Layer 3 of a small transformer language model trained on English Wikipedia (9 layers, counted from 0, width 96). Numbers have three digits each and are written without spaces.
A neuron's activation on a vector x is SiLU(gate . x) times (in . x), where the dot is the dot product.

Input weights of the MLP neurons that the questions are about. A number n stands for (n - 500) times 0.0012.
n0 gate: 330617707474322707563290469302263316432375792590656422614590603805520232338207731487449545377646537634591471663521740544757532705772583687737504574683389455582426226387697714566753489385409677525387447438450580486300384377500442502673400358522317614480508610370640358523447413482257498777
n4 gate: 561613584752478392571464212811569402092647401402762524482438455581320749693400474609710487532560388452562614531774391402317462475704482480608357547385537430535369379258086297566588447533900556217383753536327550450529701670534793518339524675639381538409430455446401364404729531709630474425
n7 gate: 483573530476476240375619366080221600721480579511325343488556582371577556651450449828574533454422372385324701380744489364591415631581621650237751245657492362182532551216453386376457681778568294567423489526715460449388547261307472600691652479597495789416580650826469686617533667569653503297
n33 gate: 450317595715444104434441537505651575400355290569787536511542433726662370332372546967561681017203473357684474742713606512751534555443847720548629182344157605248695433771605719594354312361309617375528726522671538262648426454557310272563392570415341651663433336596593607518329662609338427522
n48 gate: 283707305547378812391505294511533748657600264511592605584705297551539648187424468501410496406605370423427539371563623441659757684483344698544453416438268852288323603339463519591320499333786340683457572439526510437465466468167482789456332760563515414670494486347262489550416288493574471485
n53 gate: 355414481398434403368553665741464497521760690409585570624774472229428465378535608415670507668398485589567651562415748642779372367518658614326695467509583587615341507872633615123804661726473540599546621352587607587394691238696500436260716466544361630575429605668362401699438821379638438318
n67 gate: 587450513282782391442466342414519552432236432371451621422462383312439389720486561436322387310380359506664413630570401444509519645551320518831291280547456669558599514378323424531555467581610523446518519390604723335524784323268437700578759490558464675590224463650760633409423451354608526376
n68 gate: 563350579529562371637271236193539386641392451692688387669474678626407532738697653444227595517303387457508345618692852468681427882464575854370397338236512559452512390670678556429574479458275484504290226304578686417399660489359460387333623639464430342473458572692388518621595519580257295476
n73 gate: 612343469910191523524598175644291456667409528308529450619384561289499755451426399412433587477414778541443677547570612512481408445445474461460420318618212545613427253437730879148424636484291577298664437420690596639516930580285294366302438413721493599694389314145519576576432245382391497483
n75 gate: 498640559554441606726543461299517407481670708435646266471542705396278508501385462350406665335376444369636482742510331537461619713616476745540356464603362766585465775397547629337477424449469546513751491672445817393499710560490582422574526531353435479593465724476859595604648378391334222410
n80 gate: 471514526594358594308473416573477599255304375253371733723681451361411764624494259777399340461376191388276422488439820292191555544196468262266552261543521497660421545213724420557437199559361582206374575628362392700320508507437435587570502339615483657442375629522604653428600290285639264424
n89 gate: 797363572604624198446407643332597634377476524374411768663630362520424502717486707363493551479327056427510286430739669360510384710557335727567513477368672686780665399329307542675551594350535473354341603220396695564528610454673647628461508325370553458475394642435665592506617568585314327514
n98 gate: 607659305349486441511374433578506267473558634482668359591337481472324337371269564660574505658602611324560262699657557503602482290506758373314302736639513448390525505539259418444395627627307598508580628718472522272790547683560415334646734288671503551543306814349650330662267417381693675626
n115 gate: 427534357345869395436329830362586820666468607372469442651403333370483388201421362459389329599388450658757379265685680553491527569294317915550305458368600753426391316365347477494582622490607675581553321495405565398726454504594553393442550639488619382435599500335405560273677351517482444444
n0 in: 766631525618504761530637516627516645349706325574440557517642634367690464489509523596496654457788402491332523542483319501676425330424485333340631362476560557462630310415641546528445617006671433668690619562671325394631373374533408475503577510431959281318256156422425485449479557503677349414
n4 in: 392693498537629444715660513604331406399501752377707543506285219695519505418386494429589182428728314414608344459599378471424535660480243681726298598484590518572366520478432386716303589626578702859780605689469659386647586543477492530452491347488262550387674477462336557423628661514402418409
n7 in: 355636718449283437554238315414428639442313533402774613695452267428543371419336456527535379339429525456722461509445288561433611511687476658619462404371420568210613411344721297526715465349481465382574469326579694412321603496488337474695251671612625372357284596476541408547327659583471567593
n33 in: 733633721631484540564686319434529521397671415569548483596396320623591749334337656651585617501378459382144533338878551514638376647403697560324471354445329502571505620712504571439472396660481350392775796585314548346543538275504542359360576681303627279619524304302538514689319200507470622166
n48 in: 529508704414174526281404375289492551470343372308424827343580509589600627355717703492517702542555526371243788240487826847477435443419683516274493551392557341715365357552622586642447427408575534236402618796693394596418612373496570677313490475519524502451591465612536411305579391555540687466
n53 in: 772429492551482541649359478390448574537492357347497493534469401308621527594719622463234362492458616662611544290617647691501417491352589308359386320361436524222757688801506301203386185543750489284388422310719598508439652439442673795441611542588444358511207617437328195687288611551622626588
n67 in: 753578636446476486595506497634544431460593701394335389409455552548196528553573296567549434429776526272375587705530327579571494665802555561466423438544402582485463348587204474702530520417269571580583476403637658448269431283408309397367570417590512464341566376277306155574185218373699623589
n68 in: 509491303435271425655441602469397883266486529573470630511528737607231513774538456521570780458540409416664677393556547498433624470314496493670363475390348571694570705543287671620708604150137403703496410661694283757515521401450453585415594492195626799582467250600488581357469478561260542537
n73 in: 571424723341395326730423574449535645478442438370498335432219591487557529633533515519425440533369590479403716444302311546571568421402474122404740446556383530606507629627658440181627580533388614477735298286676534441494668608535496581382379492285356576531414354373330432253639369440436437394
n75 in: 436348510554573371352666431414757488676449619320337697321600553525383667574528458279547827484437477527562559638482456185468791638521486418400580477454479538388308526521479628497752685417343749714582599482413163298600546326471460565487390497695415534414531494530204542456697712635299557318
n80 in: 794356431576694152469346484235499400636524602387470447471492306360658527344502397327640606368383404303616503738527415434361655307565764634470447398575545488666430414532327669341574546838500840660315515515518841691681666702708431586644467567629392734276241225557461290583416428464343534725
n89 in: 616444611608620456330603405227649570562388452249464487348613573687563342472351375642523489454500532620359281781472610337737722333372602400325810453570541384689317584409321757463381687518593339351640274256260398659520394379622593499441496735595572616496583548551888653466435355378474680497
n98 in: 726402412482531501288599433604261143711361451471525458184391576558450555513595583421730489352484701498399475495745738345727753610658534339425638487373770686549464564632400914527368546457306410413394598484578414687653600651646617632422300434344418767468465629711526231396492332417618435522
n115 in: 663688588694458454286357595423518454634512726867413572470704391696604444504277315694505385399288342835365487296275661454458319531408571395409381111539357587490430546319382442384594433485564348253454448505522283717558514661400541509675753499648630386457458487556393629468203236509501526313

Each question shows a token from some text and the vector x that enters the MLP there. A number n stands for (n - 500) times 0.006.

" re": 683480384503548498545322418408528544482495493357427541297572438516510479530475408384387524363416537676391443394736478457441487550525221444360563368614533508462556416440468613426559334354475483586520515734505509496475353458680577367482563644409452521517577708511623474433382441428552408578
The most active neuron and its activation: n89, at about 1.3

"ra": 586551394498552537637432385546633489451599407665335679463417388452540493615386410274595543489391628390335682564605431633284535532523361496509480371367468376632415469401672694445525529407363377580600526609370506451540291576567574545486465573609376577618596580557565450542396563471360501494
Which two neurons fire most, strongest first? n75, n53

" c": 524490317622545475445359381453678409586514436528445562437507406595480512492401306273348361334409400573296508421709548536396457506650272364413730463500440411496444574488483534522612409321331486486443349565527488385537484474478612472385495517488547459524644418542493487577449476399623514500
The most active neuron and its activation: n89, at about 0.2

"ing": 606423553407478495698323329529597376480762534569359570587367301524640395660514431307668564532417525555483491454511495557371482554564406342379641422388561364655449476456489575472612493426461408599643313472397534430410396605577513482618476682637550626431533522594590443436479584404398451535
Which two neurons fire most, strongest first? n89, n48

"uk": 489509361501700542566544334447725439640584425619265498434366365535627515510721281500492578372410657542522501375642485596405359486496417350581527456446401448561550580500511579336522410479465343633339358595374346514395510520651511434493500420610315525477525481511671463561507545468477447449
Which two neurons fire most, strongest first? n4, n0

"h": 508486354402740523503518482579485513463461321599512539527455418524444298648478281471379397479491547501516614415504585604276408161531356633458547413492482474430547496473530486417428537428454600609471457659516518403535521560460461580530689490655358617386648558560542378556212474359572535610
Which neuron lights up most? n67

" ": 649457387688473554525472301524678450460483517576442552393601411588503377550463515428553361538397343545343401448681490498329433491724435490444719476470380481455445601460706500437527339464383463490720528572381370411471609556552504451401507585511444569518543650560555652601455560360432498591
Which neuron lights up most? n33

")\n": 617509268332407511376405327468543407412644572585507476332555310615614454498498444385649419466380512732503510556535513506405411589575303432391611462560509420564585589595488489504508280335459422446483448503575470548589576593569416465469578450544391609419607692463329551478419667434594507500
The most active neuron and its activation: n53, at about 0.6

"!": 713535332463542526437413402379572398578742601433294522401560364646635405624557489395686369429313607599379549580576415517461449482623389567486657490489564432634651441523529434545626321434544385600581373613390455446575600453451508461493539532457346582489522603498572650525409512509539554473
The most active neuron and its activation: n89, at about 0.61

" +": 649559273439477599294369400562539383500639528660387555316602467643556449542499504569492308402412443601448570549575473495535429496520147553418744587615535452537378556509544544557614336448451306560602332653447533396446488523611437463507575513511533480550440520517593497577440541417530568528
Which neuron lights up most? n73

" |": 574541236501439516563369463438623444408690487587499476408630355639608382544552537568443396479548439460420732412520491434371477502648330484361668492506462373556462478646536667563687390404503469535687331511478431343434487603583449510579634588557442622576580554429606451539402551400564441389
The most active neuron and its activation: n0, at about 0.12

" in": 513486264444362502600414360523604465445601551580402416226527330486667414515435507339638433437237580543478433466573494622460488585631341538377596469436378381626461440589497640566571293442496439481585380583553516479459449502646543524427395471551517588367523555497527558630535549589521372443
The most active neuron and its activation: n67, at about 0.1

"1": 570595419485454362663445463594584492578621342594479500426540501585625421624613415349452427419354447484317542419448452506492566401670353460465586446423421346595394513428599547643636454436524340687747393440461486382474367587576379501487649434539464614600696580519579410519384620366608546316
The most active neuron and its activation: n80, at about 0.35

" December": 690608321448635561690487442488568413482448564544386581319447329599576490491533630495501368477371494644561528497525411408569450443513246489391606300565346299576494393503473482404480333302488387642478378487469347526377495530518472562504445466533482680539496482578629488663441549607472529576
Which neuron lights up most? n48

" le": 696533312445540603498390381621725564448511613406370489564480514544467351535490329409430492373316527581528598537618533530475443403558023449459539470495537495405609459537501555532481388378469486657515396546492493394546400415648508394418563579448455539396532567576371472578346512429490530514
The most active neuron and its activation: n67, at about 0.5

" India": 639574372407514527638412350547558482585642485477365506397408327646541434575529695376421510381274590496428664475442432631312439508560366536475643499596512445531467485604600474522482379344367463653556322575422410414489623492504443502519406517641527714462680540569506493550364586473554515519
Which neuron lights up most? n89

"ol": 652559453629657407415402407490752513519613356574469742337481379498530368451512246508585402529451578367483421469438487622333335546650319589347552238555573528468340448406588637475544442403508405546382365566555470349366403559502409511467528378495415592553624434499359465535518471468483514455
Which neuron lights up most? n115

" D": 596604277514630616538389306530574432495665425652515467420478455435577484514513437284453355425347449548341489437571446555523422504668429558446618415568403422482519459447319573605651438331365458668455436559515351371493628506606418512638519564475565527555497683674449479463459673564595398597
The most active neuron and its activation: n73, at about 0.36

",": 586554271426496378505438438487510337442530364590421623392584428528615530548577525383534443401464487580351588332505515514386551403584312476413646474506397384514480469680449706665540310383512394518856431484443384345413587540540461430443559598620419525470614472507549434540406491451519393505
The most active neuron and its activation: n7, at about 0.19

"ress": 700514520438594506523342351415402505491592325509311635309506345431483451643625502404512501494408642590347569312449383506346484537628416441372554470523506380599431395406516483451644415363442394548561372571507383540373374530537458367642491471518491632476585388541618601554579621483338577617
The three highest activations, in order: n4, n33, n53

"00": 580658375488504362703411418601614509523404447539423550399638408471703496513575501384550482382256675602318555434625410595417410339651408545438556517520392373555308447612478370675592415302430452503520356502441405550501437486543426545449588501564545606515595552483651375633474555346467587450
Which neuron lights up most? n4

" of": 597466245397332554675366339591619324469633582615397484352497383464564416514468480436561368434351487444605505426627451597497502582589324483418472453496555438530450389523405547614483323314529445664582369490457585383491523525664475512455520465599353577418577551523386511602527672496652384489
Which neuron lights up most? n4

"-": 585593390484484418541397386525612420618531349622387469421571459585745403609468342419409308447475494498454491325642349541313444457666413468370601512535468380600521572488629556519536317481500364643591479535529563599389460558673580352376646636543423446468518555621578466514334476459419503673
Which neuron lights up most? n75

"istor": 724412397637608477554497394605495483602403390469516502223293279620439521481415454299379475469328493570498537421453300616470518602568482575486591564468526455556376458523459409563567421393524480465521363544235381387517627582462478438516452589519561676436666567494526473534426618605589386490
Which two neurons fire most, strongest first? n4, n0

" |\n": 667435347445390467447407376455712480464703538502370473284476323603672501452578378384503384452473611711346520480570570461450463600639251496437608472575593307476616578481640422550605368386492430408512431552441460451488572578582531521463561524540421592519712682413432514490459562526438415460
The three highest activations, in order: n0, n67, n68

"10": 608547327436509501687393379607675356533418424537455543412648397447602485525549474437540454445207560562387525404472357617371395416567374584506513531529425333547367475560533363666574432265416435532603399453449407526424459510494358562428719616487539528554678516468525484610470571357354585504
The three highest activations, in order: n98, n80, n4

"2": 629558471504519491620449435621628513511620305537455515420522485547647432571644412372395475458422427485398525429406493499377581385661307449464561466430392371572429436411568600674656425469479410686796436471466452470373422666541392556478605526555385569598710473476584482534346504382593562253
Which neuron lights up most? n53

" with": 590479260367344548531408307447586320438738591533418475356592279464570442569484427472609466421325420601476444525542457522459458523568269466444576503528509474576561544565439496603539307311496388612508338509552495469510547548589476445492482478588411635384560677531382508489514632429618537510
Which neuron lights up most? n33

"04": 590544393445544460699391347511583415555514449546439563350547383540654472538555429441502567427225630636411561292581345562361387468578402540548524510547499410509400495679453456637588527261432477563610354453408340625409483505519399512377672571606419567583703568438481458611444537363489555545
Which two neurons fire most, strongest first? n0, n80

"es": 598422366404564512598326452578632389528810491731406570372484321586605345627595478456573453491357545527314548356492532575404556491590296527384615442332423479508521498520645550578566523360455496554638242506549494439454451509547564456565541630494369633486593456432363562493444602387469434487
Which neuron lights up most? n68

"ad": 538569447459582574520465478637473513490719458639488540450462385635551413679468520322508483459477553465489537293543482570493383262537403475498556397336417413747554443406653607391548561438526511614605380455556300442457425513719487414450526444512437707393693525629623316546321580521353466560
Which neuron lights up most? n0

"us": 594477483489589610543367363544457368458631477682339615330366421700534458591468449443387512585285726461441650346441426458479459425610211421463628481419374304549474556464530590567528535333539490415529333493436439476492439607635531494488492519605486552609545439492427557645517523336406596475
The three highest activations, in order: n73, n80, n7

")": 624531278420413392467413396431585415468595526544463565466499437611634440549536513401333505463369627694384601531418445565414480592651332371428655369532419414509597446552549544624587377388433502562702351592500397399487382697608567386466652576512428667479580570471480598599474652494536466439
Which neuron lights up most? n80

" during": 590505295384372539574401410459642441463674522585376528316616376426545438519473467400666415344266556584507443448543518543447401509616233567411575475560524302530531466611406568567489350339567444705523358539507448439378482506560551553605396468563565671379583660476438439539509651511561513509
Which two neurons fire most, strongest first? n33, n73

" and": 593475226318369503459429328463544376449691605573421481379543332547534445514465399410605492495287483609501494550518443505416455472588304456454590499534553522581554487584404543563482238298440419543559349485527496463588541568573477404468571429601445634408556626526322524504434645462593484474
Which neuron lights up most? n98

"0": 630576382530476552441404349457583572541489470439549534360539504532596483672593477402595315375323312593398569536574508647514411509682334483436590543412364435549411504461467520564650337434431502594752427507421477509450475536562438546593674457494375525641687418669450343513499524394669506449
The most active neuron and its activation: n67, at about 0.82